Layer 8 of a small transformer language model trained on English Wikipedia (16 layers, counted from 0, width 64).
A neuron's activation on a vector x is GELU(gate . x) times (in . x), where the dot is the dot product.

Input weights of the MLP neurons that the questions are about. A number n stands for n times 0.0041.
n4 gate: 11 14 -36 54 -19 -34 -32 -29 -2 14 -25 -15 -6 -7 -3 48 -1 -15 25 -14 17 -47 -32 -16 -32 -22 16 -20 54 35 28 -15 -3 12 17 12 -38 0 -16 -41 25 -1 -21 1 -42 4 9 2 28 -20 -2 -1 -6 27 -34 -19 -24 -3 -8 -13 33 17 -6 10
n12 gate: 14 -44 18 34 -17 -11 -11 6 46 0 6 -16 -18 -22 -63 -6 -28 5 -31 1 -24 -8 9 -50 6 10 21 -5 -33 -23 13 12 -7 -12 6 9 -23 -20 -11 -28 21 17 9 -22 2 22 -9 -42 -24 -12 -11 14 21 -35 -31 20 23 24 8 -7 28 -7 13 -20
n16 gate: -3 -2 62 14 33 37 15 -18 31 3 -16 -6 -41 -18 14 28 0 -52 -1 17 -27 12 26 -1 45 -47 -7 44 24 -5 38 -19 -7 -36 -4 -9 -13 28 22 -23 -34 -15 38 -19 12 2 -12 13 27 39 -13 -4 0 -24 17 23 -19 21 18 0 -13 0 5 8
n32 gate: -49 -6 -15 3 -3 -15 4 26 2 -11 -14 -35 32 -18 2 16 9 -2 42 -31 16 -23 18 -20 -24 14 -67 25 -37 37 35 18 6 -20 -4 6 -16 25 -9 -13 26 11 3 35 52 -11 -35 2 -4 27 11 11 -47 -20 47 -10 24 10 -42 13 4 -1 -1 30
n44 gate: -25 7 30 9 -20 -13 36 32 -28 19 0 1 -5 14 -17 49 -58 33 3 0 -10 -23 -6 -3 -9 -23 -45 28 15 30 31 -19 26 -23 11 -73 5 -7 17 -26 77 52 3 -14 -39 2 -23 -11 9 -41 -1 8 -6 -22 -28 30 18 2 -17 18 -9 -44 -15 20
n47 gate: 8 -41 -9 -1 14 36 5 -45 13 -31 25 17 -53 -35 -8 -10 18 -40 22 -19 16 11 -31 31 -8 -7 -20 18 -16 22 20 -27 -41 -39 11 -21 44 -25 -1 48 36 6 -2 -19 -4 13 -35 49 9 6 33 -11 -22 24 15 14 11 29 -19 -23 -76 -7 -17 7
n68 gate: 3 1 20 -10 23 32 5 -33 -22 27 -4 -2 49 -22 29 38 -37 37 -39 -24 -54 24 29 0 -25 5 -14 0 -24 -36 -45 11 2 7 11 -3 31 -5 -3 -7 19 -37 -18 -19 53 -19 -37 6 61 7 -19 -10 46 -35 3 -51 -11 20 -11 -10 -8 -42 8 -6
n76 gate: -31 11 -35 -12 -5 -6 16 37 -34 1 7 9 15 -49 -20 45 -30 -19 -1 -32 -14 2 -19 31 36 -12 51 30 0 -22 10 -7 -41 -29 29 22 -1 -19 -10 -12 1 23 -1 21 -25 16 -50 0 -23 8 25 -53 -10 -6 14 29 1 -53 -44 13 -16 -44 14 0
n77 gate: 9 -14 -37 -19 -25 -44 31 -31 -11 -12 -18 -6 -13 20 -44 -2 -38 41 42 23 19 2 11 -10 -46 -57 1 -16 -5 -26 -4 -5 -19 20 8 -30 -4 4 2 -27 11 -6 13 -4 -1 4 -20 -42 8 58 -35 42 3 -46 -43 5 -30 14 -2 -44 -42 -34 -3 41
n79 gate: 1 18 6 -13 10 -11 10 -10 -14 1 -11 -15 -12 20 7 69 12 -16 -27 14 -18 47 83 -11 -18 10 -10 21 -15 -2 40 -3 4 -10 5 -15 26 -2 -35 -39 42 -15 -27 49 12 6 9 0 -34 -16 -13 8 28 -19 -7 -38 -26 0 16 -27 -26 -21 -31 -8
n80 gate: 20 -27 -11 -20 -31 -6 46 -11 18 -14 31 20 15 -27 14 40 15 -49 -21 29 -66 -7 -49 -8 -70 -50 -10 -3 -31 -9 -29 10 -28 -25 4 -22 -21 13 45 0 -15 -38 -13 10 -13 26 -8 -4 6 0 21 10 -11 -5 -39 80 31 68 -5 20 19 -24 -15 -45
n89 gate: 13 46 -18 38 34 -48 52 -7 1 -25 -14 21 16 26 -18 20 -11 -19 -52 15 24 -5 9 -48 42 -36 18 8 11 28 63 9 -25 -2 -33 9 -25 -36 -29 -1 8 25 13 -50 5 -42 9 -4 15 15 -40 -7 9 -2 -21 -59 2 -13 -63 -17 36 18 36 13
n91 gate: 11 -26 20 3 14 -5 -4 -41 10 -15 -21 -24 -10 -46 0 -6 30 -15 11 24 -9 -41 -50 8 5 21 -18 65 3 6 11 -3 -5 15 15 -58 -13 25 -6 -5 -6 -9 -42 25 -16 6 -49 34 -41 16 -7 19 -37 41 -22 -2 -38 -45 -12 -6 -11 -16 -24 -27
n94 gate: -48 5 -11 -43 -21 33 -12 -65 20 9 -8 -10 4 29 -38 51 -16 -23 33 11 -34 34 11 -5 2 5 44 6 -38 24 -46 49 -37 12 -8 -8 14 -4 -17 1 -45 -10 -36 37 -30 -12 26 -10 -1 -7 -17 36 12 -30 -13 20 -47 -18 35 12 -43 -8 47 -41
n96 gate: 23 -32 -45 4 5 4 -30 19 22 -49 -27 -8 8 7 17 -12 20 -37 25 0 -1 30 -33 -15 -12 -2 -57 -61 7 -5 29 -45 41 -2 -18 -20 4 10 -41 11 -18 -25 -40 48 -14 17 -16 47 -9 22 51 48 34 -1 -16 4 -12 19 -10 -18 -8 -5 15 -34
n105 gate: -14 -17 -43 43 20 30 21 9 8 -17 -22 28 8 -20 6 1 -22 3 16 -33 27 -9 -25 -32 -32 -17 28 -32 11 -4 0 28 -31 -16 -14 -14 -36 -2 10 -52 37 -3 1 16 -21 34 30 -21 -1 -34 30 -6 -53 27 -44 15 43 0 -5 31 -24 -25 19 -53
n107 gate: -20 44 -11 11 42 -25 -5 -12 -13 33 14 51 -1 0 48 -10 10 35 -14 -14 -12 4 15 -27 19 2 -5 37 -14 46 -20 -26 4 23 -26 -23 -24 -7 7 66 47 -8 -35 -13 -43 -42 -4 -20 -46 -27 35 8 -24 27 -9 -46 -35 17 21 24 33 -26 5 8
n111 gate: -39 16 -10 28 -19 -40 7 -7 10 -23 53 8 47 58 15 -10 13 34 -7 32 0 5 -15 -20 -32 -5 7 21 -13 -4 -18 1 -14 11 19 -47 32 17 -10 20 -11 53 -16 -6 28 -28 4 5 -35 51 -5 -29 -18 52 2 46 2 -6 -63 -9 -21 32 -16 1
n117 gate: 23 16 7 5 30 8 23 14 23 -23 -39 28 22 -4 -41 20 -34 40 -26 44 15 -37 16 -16 -18 11 9 -7 -48 -6 54 -29 -68 -5 -11 -41 -3 -26 -14 29 0 -34 47 4 -4 -3 18 -22 -43 -60 46 -6 -13 22 -6 47 -25 2 21 9 11 46 -41 -1
n118 gate: 61 57 -45 -22 31 -11 -23 -29 -19 -94 9 38 22 -30 -45 31 -27 4 30 15 -18 3 18 -7 -1 -39 -35 -38 -55 -41 8 -7 -35 13 -12 -41 -5 15 -16 44 -2 6 13 36 14 -38 -7 34 14 -27 -26 22 27 -33 -90 -9 -22 -13 13 3 19 -2 34 -37
n120 gate: -6 -35 -25 11 -9 5 -19 36 -18 -17 3 -42 -42 -1 -20 41 4 23 -56 25 6 70 -6 28 12 -28 -31 -44 -8 21 7 -1 2 4 3 2 -60 -51 -19 28 35 5 -16 -2 -23 29 10 -45 17 0 -7 4 -28 -8 -56 -6 -3 25 62 -5 9 -41 36 -18
n125 gate: -14 -4 -6 -16 -25 80 -26 -5 37 -32 -14 8 22 -9 21 -44 -36 17 -17 -5 -1 35 -41 3 -2 38 -16 84 10 -57 -2 -24 25 14 -3 10 38 -13 -4 16 -20 -29 -18 -43 9 -20 2 -33 44 -5 16 -20 -24 -45 -8 -37 -46 -24 -12 0 5 19 4 26
n126 gate: -5 26 -1 -8 -8 27 -35 -30 -18 -60 -1 15 -5 -27 30 -34 0 22 -18 -12 -22 -58 14 -23 -28 -32 -5 13 -5 51 13 -5 -14 51 26 -13 48 11 20 -15 11 -9 58 -1 -69 -28 -13 -14 -5 -4 18 9 13 -22 -29 43 25 13 -38 15 34 40 29 30
n127 gate: -9 52 16 -34 -48 -9 13 2 12 -43 19 26 -27 14 7 -20 29 43 -27 38 -13 -22 17 14 -5 16 21 19 29 -32 24 -20 -2 -57 15 8 19 17 17 58 7 17 42 14 29 -15 -14 8 -22 -2 40 19 -16 39 29 28 -35 32 -7 -33 7 35 33 41
n4 in: 5 33 11 21 8 0 -33 30 -31 -30 6 -17 13 0 22 5 -7 -29 -12 -37 3 -18 -28 -30 23 -24 -54 9 0 -30 17 -51 -26 5 16 38 44 10 -36 -38 13 -13 0 6 -22 -34 23 -11 29 6 24 31 33 -14 -5 -54 -9 -21 -6 19 5 -31 -6 -17
n12 in: 8 20 -5 -24 45 41 -24 -24 -20 41 -3 -48 -37 -2 34 8 43 13 -4 -38 7 -46 -25 -18 11 23 -9 -27 12 -72 0 29 -9 -39 -9 -14 -3 2 48 -5 3 -22 -4 -11 -12 0 -4 5 15 13 -9 3 -6 -34 34 -4 4 -7 -30 8 5 -7 26 -13
n16 in: 50 7 7 31 8 31 13 -25 39 24 7 -18 -35 15 36 -40 14 26 -12 -11 9 29 -33 -13 -10 -25 -19 16 -16 -1 11 -23 28 -32 3 13 1 8 2 16 14 8 4 -31 7 -39 -19 3 50 35 8 19 27 21 47 -32 20 -19 -25 -14 34 22 -28 -15
n32 in: 52 -12 25 11 -2 -14 -19 33 24 19 -22 13 59 4 3 11 4 35 -4 -24 -25 -5 -23 -14 11 -25 37 21 4 -21 -20 -4 9 22 -30 -8 -39 -24 16 55 -30 -48 23 27 24 4 23 49 -5 -8 -29 -7 0 15 4 -19 -22 33 35 23 10 -6 -1 51
n44 in: 1 17 29 35 -2 6 -11 35 -16 14 38 -1 -34 -13 -8 15 -1 -22 25 2 -30 22 -28 5 2 -11 -22 16 -1 38 32 35 -30 -2 -32 49 -25 50 6 -16 34 60 48 -4 -2 25 23 31 -45 -3 17 5 -24 8 7 15 -3 -10 11 -5 18 -31 -40 -25
n47 in: -52 6 3 -5 27 12 21 22 16 5 -30 -35 23 15 6 4 12 10 15 14 -17 21 3 -34 18 5 -12 45 -9 9 -23 -51 19 31 -17 50 -23 -26 31 -24 16 25 -43 -21 20 -30 10 23 -29 32 10 10 -33 4 67 -22 -24 -16 43 33 -29 -25 -19 29
n68 in: 29 34 -14 -5 -12 1 24 -14 -3 10 -25 6 -39 -38 42 11 -18 3 -25 4 -1 9 10 -71 8 -3 12 -23 39 10 -46 35 -24 15 29 -29 -6 11 -10 18 -27 -42 -9 -46 -4 -7 -3 26 11 -28 4 1 14 2 -5 0 -48 19 -13 69 -39 -31 -10 -16
n76 in: 45 -18 -20 -49 -49 33 10 -12 -9 15 27 43 15 -13 -33 41 14 20 -2 8 22 -34 0 -17 43 -23 69 -20 1 29 -12 31 -10 -8 -1 39 -7 -12 6 32 11 -20 -34 -10 -53 -3 8 21 -20 -16 -22 15 -29 39 3 -3 22 35 -37 -2 -13 -16 13 -26
n77 in: -16 -28 29 -22 0 4 11 -18 -18 -68 -45 23 5 -17 -39 32 -20 56 24 1 -7 -36 36 -3 -32 -14 2 -36 -25 -32 40 -23 -5 13 14 0 31 -7 4 -16 -17 -1 17 20 -3 -6 -32 -20 4 47 7 33 25 -1 -54 34 -22 37 57 -61 -4 13 -4 3
n79 in: 23 7 -2 4 -26 -6 4 -10 35 33 22 -14 -1 19 17 -44 7 -10 17 29 12 -8 -47 -6 -8 41 12 -35 -23 45 -17 -8 -36 -11 11 -7 -9 10 -15 17 -43 15 24 -54 -6 27 -27 -28 -9 13 16 -1 43 13 -10 -7 33 13 -60 20 -66 10 -5 -32
n80 in: 29 -13 -14 -30 -46 56 43 20 -21 -25 -20 36 16 22 -30 -13 -5 0 29 18 30 -20 -19 -19 -41 -23 -15 -18 -16 -3 -12 -19 16 -23 33 12 -9 -37 19 -16 -32 -16 26 30 -36 -1 26 -28 30 -10 -20 0 12 -11 -19 0 -34 13 -51 -40 10 69 -24 -39
n89 in: -7 -47 16 -25 -24 19 7 10 23 3 -10 57 20 -25 13 28 9 25 33 -35 23 5 -36 7 12 32 -22 4 -1 -9 -8 49 -6 27 14 18 -14 5 -23 -10 35 10 42 15 -6 7 5 -5 -41 18 43 -57 16 -10 45 0 -14 -12 21 -21 11 -16 27 26
n91 in: -45 8 7 -4 2 3 39 9 -3 -6 -6 -27 -32 -22 -37 -55 -18 -26 -3 -17 9 32 29 -8 4 1 -25 -24 74 0 15 -12 12 -23 33 9 16 49 -26 -15 -17 39 -9 -24 9 50 -14 0 3 -21 -16 -11 16 6 -23 3 -8 6 -21 -38 -27 -19 17 -9
n94 in: -55 13 -5 43 -43 27 23 6 -2 -2 -19 8 -23 -3 -58 -28 -12 -24 -20 16 -5 21 -20 -38 -22 56 -14 -8 4 -3 12 44 3 -4 -20 -7 -46 -6 17 -17 -5 29 38 -28 0 -26 3 -43 -21 60 -17 16 -23 -25 19 65 51 -33 -5 -33 50 -34 -11 -26
n96 in: 24 -2 -17 21 46 71 17 8 -12 -12 9 25 54 -17 -29 -45 -12 -46 -21 26 62 38 5 -9 -2 21 -19 -20 -17 -33 20 1 21 -11 -9 -4 6 35 -21 10 25 29 -23 18 37 -1 8 25 -13 12 6 16 20 32 -13 -3 3 -3 35 -44 -9 4 -8 25
n105 in: -35 -7 -20 38 -16 16 -35 -8 30 78 -42 2 -9 26 26 5 24 -38 23 11 48 40 -4 42 -2 22 23 -11 -3 19 21 38 -6 8 9 13 33 -22 10 -1 19 28 10 11 10 18 -8 29 25 31 41 15 -43 29 1 -14 -31 -12 -11 -36 9 -40 -37 5
n107 in: -3 43 -16 -3 11 -36 -19 -6 15 20 -2 -3 -18 18 31 -17 11 26 -23 -54 -16 14 31 -32 -25 -2 3 11 -27 2 51 -7 -18 -1 50 29 22 6 -34 -21 53 -24 -15 7 26 -46 -33 14 -14 -5 -51 35 -4 -10 22 7 12 -61 -3 -25 79 -22 -2 -19
n111 in: 1 -15 20 -29 -20 11 -14 14 12 41 -9 44 8 -4 -13 -32 7 56 -18 22 23 -39 -8 39 6 -3 -8 -10 19 -38 7 -15 -2 15 -23 49 4 -14 -21 -6 14 3 13 40 22 11 18 -45 -64 -72 2 13 -30 1 4 -20 -4 41 26 -32 -17 30 -19 8
n117 in: 24 -12 27 -29 60 -10 61 -3 12 6 -20 -4 33 -20 -27 12 17 -15 22 26 8 -16 -4 -6 59 13 -30 -25 9 2 61 -25 -63 21 0 -17 6 -7 31 1 -12 -44 30 20 -9 28 -12 -39 -38 -5 -3 15 -47 17 -4 9 11 40 38 -26 -18 7 -29 -10
n118 in: -42 2 2 21 -25 19 30 -76 -3 -17 12 -51 57 -16 -10 1 -19 31 8 -15 -6 23 13 29 21 -31 -23 -20 13 -18 -10 -1 -21 47 -26 24 -10 4 49 -10 33 10 -21 -10 0 -14 -47 -41 34 -23 33 -59 42 44 -22 19 42 55 22 33 -17 8 -28 36
n120 in: 12 -26 70 -22 25 1 34 -11 -2 -14 -36 30 21 -3 34 4 -8 -43 -16 24 -26 -60 62 4 -18 43 26 26 15 6 -31 -48 3 29 13 -19 -7 12 30 3 3 -29 6 -30 16 8 -21 8 4 -24 47 13 3 -13 -24 30 20 0 -43 -6 -25 22 29 -5
n125 in: 42 31 46 25 -18 -31 27 33 2 -4 -25 -11 9 26 58 -12 37 18 -5 11 -34 17 -47 18 28 34 -2 -24 15 -41 8 6 -2 40 -64 61 -22 -12 -9 -22 -50 -25 10 -38 21 -12 72 -1 -2 -56 -2 19 15 0 -18 15 -4 40 -8 8 -57 12 9 -21
n126 in: 6 -35 3 -17 11 13 24 19 27 -49 1 11 -18 -10 -40 35 30 -20 20 15 5 -20 6 30 0 -41 -1 10 28 -22 15 7 -11 13 7 -34 29 -6 -17 -15 2 -3 -16 -11 -13 46 35 -28 -55 -29 -15 57 -4 -21 -4 -9 6 -77 -2 -19 37 -1 -6 -5
n127 in: -63 -16 41 23 -16 -5 -12 12 31 -34 14 -15 2 27 -5 -33 -6 15 8 -10 7 16 -35 -5 10 -2 -21 14 -33 -19 -25 -18 41 49 -29 14 -9 41 -10 34 43 -10 -60 50 -24 47 -6 47 -26 -13 3 -19 -2 -4 13 5 27 -3 22 53 -27 14 18 38

Each question shows a token from some text and the vector x that enters the MLP there. A number n stands for n times 0.043.

" b": -35 -34 23 -26 -54 20 23 2 -21 33 1 -67 13 -26 32 -9 8 -15 -4 2 10 -9 22 -43 21 3 -43 6 -12 -31 49 30 -35 33 8 -15 25 8 33 -17 19 -3 -1 -10 -6 -10 3 30 -34 -14 8 14 -13 -17 11 6 36 -32 13 -8 18 62 3 -15
Which neuron lights up most? n126

"-": 25 -6 29 1 -5 37 15 -17 -14 24 18 -43 -4 -7 30 5 -13 18 -19 -44 43 -51 -25 17 46 19 -27 -4 2 -14 30 19 8 32 -39 59 19 -33 -12 -3 21 15 -50 -58 -19 10 10 15 -11 65 -2 -3 -3 -20 9 23 -5 15 27 22 -7 -5 9 -11
The two highest activations, in order: n125, n47

",": -26 -18 -4 14 -3 6 -15 -3 -15 17 37 -35 5 -29 45 7 -16 -14 24 26 -34 8 -4 -9 4 23 35 9 -36 -18 28 12 -4 37 -4 4 23 -55 12 -32 -22 23 -22 -32 14 -1 -3 -23 -34 17 -55 18 10 50 -6 -49 39 17 28 24 18 26 37 0
Which neuron fires most, and how strongly? n80, at about 0.23

"im": 50 -25 -16 1 -17 -35 -25 -14 -6 7 7 -45 -2 -53 27 -33 -41 16 5 -6 46 -32 3 -35 22 -16 -30 -41 26 -9 40 27 10 -20 2 -42 25 2 -14 18 25 -10 -2 -7 24 28 3 -1 25 13 -7 10 1 -14 35 37 31 43 32 33 -7 8 -17 -5
Which neuron fires most, and how strongly? n12, at about 1

" the": -5 14 23 8 -41 13 22 -89 -12 0 9 -27 20 -43 41 0 -24 33 27 -25 -3 -3 52 -18 14 21 4 -4 -34 -11 24 -1 -4 9 -2 -15 -19 -60 6 7 -6 15 4 -7 -3 23 21 12 -28 37 8 0 -27 -20 -16 -5 19 -40 21 -6 9 32 46 -8
Which neuron lights up most? n94

" La": -6 -26 20 5 -34 -21 -2 -28 -18 30 -38 -17 34 -22 26 -31 -31 -5 -11 5 0 5 15 -29 12 48 -57 -28 14 -33 37 12 -10 13 19 2 -16 -18 -15 40 22 27 -12 4 42 -26 30 8 -39 40 -11 -18 -17 23 -53 -24 -8 20 23 -2 18 40 6 -11
The two highest activations, in order: n111, n96

" att": 18 -25 15 -6 -48 -11 -9 0 -21 25 -2 -61 40 1 48 -31 12 -7 53 -27 -9 -2 2 -40 -11 1 -25 12 -13 -22 28 6 -26 32 8 -22 -12 -26 -2 -7 -6 -25 -17 -51 -10 -1 47 36 -51 -8 23 3 31 -32 12 6 25 38 3 -46 -2 36 -6 19
The three highest activations, in order: n32, n125, n12

"y": 16 31 14 32 -12 -7 25 -32 11 6 11 3 -33 -4 5 -57 -34 -27 -4 11 20 -34 15 16 28 6 -18 11 -9 9 56 12 8 0 5 27 5 1 22 0 33 23 -30 -3 15 27 18 29 -13 8 -11 11 20 -8 17 -14 50 -11 73 1 12 -10 -8 -36
Which neuron lights up most? n16

" exp": 38 -54 10 -15 -58 5 -11 4 -21 25 13 -57 29 6 4 -28 10 -27 43 -35 21 -19 53 -39 -45 -11 5 -9 11 -46 24 -13 -28 19 7 6 -28 -24 23 -2 -12 -28 -7 -10 -1 15 0 35 -5 11 10 -38 10 6 -21 24 46 14 -3 7 -3 24 -1 -10
The two highest activations, in order: n80, n12

" G": 18 -7 3 12 -15 5 19 -12 -18 60 18 -50 24 0 25 15 -30 21 18 -4 -2 -34 51 -6 -8 1 -26 -25 8 -31 45 4 -12 35 24 2 -8 52 -4 17 64 33 -32 -28 7 -25 -1 38 -11 -30 -25 5 -34 -19 -14 -13 5 -2 11 1 14 33 8 -23
Which neuron fires most, and how strongly? n44, at about 1.4

" in": -15 -3 -3 -10 -8 27 18 -16 -56 47 -10 -36 -12 -46 23 -6 -11 23 5 34 0 12 21 -23 27 -1 26 6 -64 -32 19 13 -22 -10 31 8 -3 -55 8 -26 3 13 -35 -28 20 -9 26 22 -16 23 7 -13 -4 -2 25 13 42 26 22 -2 -18 24 31 2
The three highest activations, in order: n12, n76, n47

"b": -18 -34 -11 22 -14 -3 32 21 -14 29 -29 -24 -39 -4 -7 0 -20 9 0 -21 7 -23 35 -4 28 -13 -37 -22 32 -25 35 24 -5 23 28 -2 23 14 24 15 -16 2 -49 -26 -17 15 20 52 -16 15 -40 26 -31 -1 12 -31 57 -21 -2 -19 0 59 -26 -4
Which neuron lights up most? n91

"\n": 4 -29 13 19 -21 27 36 59 -32 14 21 -8 -10 -31 78 -12 -13 23 -3 34 -4 -15 72 -20 -15 7 -7 -41 0 -1 1 17 -4 23 -28 -13 -19 -57 -14 26 6 18 -3 0 5 34 -24 -3 -19 29 14 19 -4 26 13 -31 0 20 23 11 0 31 10 -23
Which neuron fires most, and how strongly? n120, at about 1.4

"d": -12 2 -11 6 -49 -30 -4 21 14 33 36 -19 -15 6 8 -33 7 -7 -21 -28 -3 -18 42 -12 8 20 -13 -43 33 -25 34 -38 16 14 -9 32 15 3 24 31 -25 35 -47 -33 1 -15 32 14 23 -9 -46 -29 10 -12 16 -14 51 22 41 7 -14 32 4 -9
Which neuron fires most, and how strongly? n126, at about 0.22

"ov": 4 -20 37 17 -3 -17 -21 39 -8 58 11 -7 7 -30 -12 -36 -17 -23 -2 48 -5 -33 36 -22 3 -5 20 10 45 -14 44 28 2 -12 -1 53 41 -6 10 16 -23 3 5 -13 0 -12 13 26 -1 40 9 -6 -37 10 3 23 40 12 15 42 -9 5 -49 -34
The two highest activations, in order: n89, n126

".": 60 -4 -14 -27 -16 41 0 18 10 12 40 -10 22 -29 44 12 -24 -15 -2 23 -36 9 38 -23 2 39 31 1 -6 -14 53 34 17 10 17 12 27 -53 -4 4 18 7 -13 -22 -6 1 -37 -6 -30 32 12 21 -11 34 6 -38 13 29 13 14 20 42 10 -27
Which neuron lights up most? n79

" school": 22 -8 -9 35 21 -44 49 13 -21 59 4 -32 25 -13 11 16 27 -7 -8 2 31 -6 43 -18 15 1 -19 30 -9 8 54 27 -7 -24 6 22 9 -54 13 -12 1 1 -59 -5 -10 -9 21 8 -17 10 -11 19 -18 -17 -1 -25 14 30 47 24 5 33 -6 6
Which neuron fires most, and how strongly? n107, at about 0.87

" build": -11 -19 -10 -10 -8 -28 19 -14 -13 53 30 -25 48 -11 1 -3 38 10 -3 4 27 -12 48 -35 -2 2 -42 -1 2 -19 47 -6 -4 -22 5 2 -43 -39 11 -6 -4 -11 -41 -25 -29 -47 4 49 -22 13 14 21 11 0 15 2 24 18 51 2 5 34 -10 -8
The two highest activations, in order: n107, n117

"at": 24 -20 -13 -1 -35 -9 0 -46 -36 10 -2 -2 23 -40 62 -36 -30 44 -3 -11 1 1 12 -29 -7 9 26 -2 13 14 39 15 23 -40 -32 -3 0 1 39 -9 -14 31 16 -12 7 14 18 -6 -35 36 26 15 7 3 9 -34 38 -13 55 10 29 15 -8 -30
Which neuron lights up most? n107

"ed": -8 -33 59 -9 -29 -5 -6 -14 -9 -9 -7 -12 1 -7 13 -10 -18 -21 19 -15 -4 -32 63 -19 -18 38 4 10 -7 4 32 41 -9 25 18 28 18 -42 -17 -41 -37 26 -36 -47 15 6 21 31 -1 -19 4 23 28 8 11 -41 34 14 42 19 -26 20 -13 -18
Which neuron lights up most? n79

"'s": 5 -8 46 32 -54 -15 12 -62 -16 32 -14 -56 7 -25 45 9 -10 -4 8 18 -32 -7 28 -24 23 -12 -9 34 -32 -38 23 -21 1 4 15 31 -37 -62 3 -20 14 24 -21 -15 3 24 28 -27 -26 32 2 16 -18 24 -19 -9 21 -32 15 2 -6 15 18 -9
The two highest activations, in order: n120, n16

"L": -38 -7 -16 21 -41 -20 14 -11 -41 82 -25 -8 23 -12 1 -14 -18 -8 -20 -27 -20 -11 31 -43 -18 40 2 14 6 -46 27 20 -2 8 16 -47 -7 15 29 45 -28 37 -33 -20 -12 -5 13 31 -16 25 -29 0 -17 16 -25 10 -25 1 27 25 -1 23 18 -24
The two highest activations, in order: n94, n91

").": 38 -9 -20 -18 -22 44 4 42 -2 3 35 -31 46 -21 49 11 -26 -1 -8 10 -36 18 36 1 -6 12 13 -19 -8 -30 44 -7 -15 0 15 7 17 -72 -15 -20 5 -1 -23 -13 6 -1 -50 -2 -22 28 2 25 -9 37 8 -48 12 26 15 37 12 9 15 -11
The two highest activations, in order: n76, n96

"7": 20 3 18 23 67 14 14 -14 26 9 11 -5 23 -36 -8 15 28 20 11 -25 -9 -50 22 0 -34 7 -1 0 16 2 63 24 11 6 -5 72 12 -34 12 1 -1 8 -20 -15 -5 -15 9 -4 -37 9 -42 40 5 -2 11 -43 17 18 30 36 -30 27 35 -13
The two highest activations, in order: n12, n32

" n": 6 -41 7 33 -23 6 25 -13 -33 39 1 -37 6 -25 44 -10 -6 -4 22 -5 27 -5 42 -33 -4 36 14 -18 -3 -40 10 -13 -8 10 42 -11 43 4 17 -41 -1 4 -10 -18 -33 -2 12 25 -38 15 39 -36 -48 -33 -4 -15 2 -5 14 20 16 32 5 -68
Which neuron fires most, and how strongly? n105, at about 1.2

" had": -26 -42 -9 -7 -27 -5 29 -47 -33 31 14 -42 37 -5 62 -16 -17 4 14 0 -9 -30 38 -44 0 14 16 20 4 0 40 -4 -23 -27 -14 35 7 -33 13 -21 5 5 -53 -42 5 -8 -12 -13 -5 -28 10 5 21 11 -26 -8 40 -9 32 -13 -18 13 12 -40
The three highest activations, in order: n79, n12, n107

"pt": 28 -10 59 47 7 12 -26 11 -37 -32 27 -12 9 -10 7 -20 -12 -9 1 -12 10 -23 71 -30 -27 15 4 -26 18 -26 13 28 2 -21 32 30 -11 10 1 -3 -22 18 -19 -6 17 -5 27 8 -17 25 -1 33 -14 24 9 -24 45 31 10 1 -23 21 -50 -26
Which neuron fires most, and how strongly? n89, at about 0.23

" Mar": -14 25 -24 8 -8 -23 20 0 -42 40 -6 -32 1 -39 18 -20 -18 -12 10 -9 41 -19 27 18 -2 24 29 11 -12 -45 41 20 -9 -2 18 -11 29 0 -8 45 -13 21 -27 -24 16 -19 18 41 -35 -1 -14 1 -18 0 -34 10 -12 77 10 46 13 58 15 -20
Which neuron lights up most? n111

"h": 35 -20 -28 -12 -44 -32 24 -5 -14 44 27 -50 0 -10 28 -16 -10 32 -46 11 13 15 -7 -23 -13 21 -20 4 28 -9 32 37 -26 17 -25 26 -7 -12 2 23 -50 -7 17 -59 -14 17 -4 32 14 34 -45 -25 9 -36 9 -6 0 -7 34 15 24 40 -21 2
Which neuron fires most, and how strongly? n125, at about 1

"id": -35 0 34 0 -7 14 2 13 -33 27 26 -19 -28 -12 -11 -31 -18 10 5 -50 -18 -41 -10 4 18 -10 -4 -27 -3 -35 22 23 -6 -8 10 -6 -34 -15 -7 27 13 10 -23 4 2 -25 2 54 37 -8 21 8 27 5 10 21 53 -55 76 15 -16 8 2 -10
Which neuron lights up most? n44

" Her": 17 12 -14 16 -14 -35 33 -30 -31 30 -23 -45 32 -39 39 -8 -31 9 33 1 6 -24 45 -16 38 -3 -3 -11 -3 -12 46 11 4 -7 26 -10 -6 -15 -22 37 45 -5 -30 9 -8 -29 25 -3 -52 -6 2 7 -31 -6 -25 -3 17 7 17 38 -10 36 -17 -24
The three highest activations, in order: n117, n107, n118

"l": 7 -23 14 21 -9 -25 31 21 -20 42 15 1 -10 -13 36 -35 -44 -1 18 -13 -22 -6 18 -41 -5 16 28 35 15 -11 17 0 -17 22 13 -5 69 30 0 20 -29 13 19 1 0 -24 17 -4 4 13 -69 0 0 -19 -14 33 21 12 62 3 -4 30 -21 16
Which neuron lights up most? n77

"Ch": -38 16 28 -13 -26 -10 31 -28 -26 72 -8 -22 40 -7 10 -29 -8 3 19 9 36 -38 42 -24 -28 -3 -9 31 5 -20 33 0 -16 11 19 -35 -36 24 -4 26 -6 9 -42 -31 6 30 -26 42 -33 -1 -58 -9 25 -1 -8 26 -20 12 35 21 12 16 15 0
Which neuron lights up most? n91

" M": -4 -3 1 24 -19 22 -22 -30 -13 58 -14 -23 29 -41 33 2 -28 -24 8 -10 31 -18 18 -59 -12 -1 -8 -48 -35 -24 54 17 0 60 35 2 2 40 14 40 22 19 -27 6 10 7 29 7 -34 8 -1 9 10 -20 3 8 -14 -7 23 20 0 30 2 -16
Which neuron lights up most? n96

" Pr": -10 2 30 15 -51 -16 -22 1 -20 64 5 -16 33 -16 37 -30 -6 -15 28 -11 -16 -42 20 -14 22 15 -8 -12 5 -43 28 7 -12 21 30 -11 25 13 -36 54 -27 26 -30 6 -7 -12 -3 34 -54 -1 -5 -21 -33 -17 10 24 -19 44 15 5 3 49 9 28
The three highest activations, in order: n111, n127, n32

" 199": 6 -8 30 7 -11 24 33 7 2 32 14 -21 6 -32 -41 -18 4 -7 39 1 -12 -75 31 20 -51 -32 -18 40 -4 -23 58 36 11 45 9 -26 14 -44 -4 41 4 -5 -2 6 -8 -5 16 -7 -31 20 -13 -1 20 6 19 29 2 3 22 -10 -26 11 14 -16
The three highest activations, in order: n117, n77, n126

"t": 37 -17 0 8 -32 -6 -21 8 1 -12 29 -72 10 17 41 -28 -12 24 26 5 -22 -14 13 -17 -3 26 -5 -13 36 -14 34 34 -5 9 3 -43 -6 13 21 48 -27 31 13 -11 15 2 14 55 -44 -8 -28 12 23 -10 39 9 40 24 35 28 7 22 -26 20
Which neuron lights up most? n127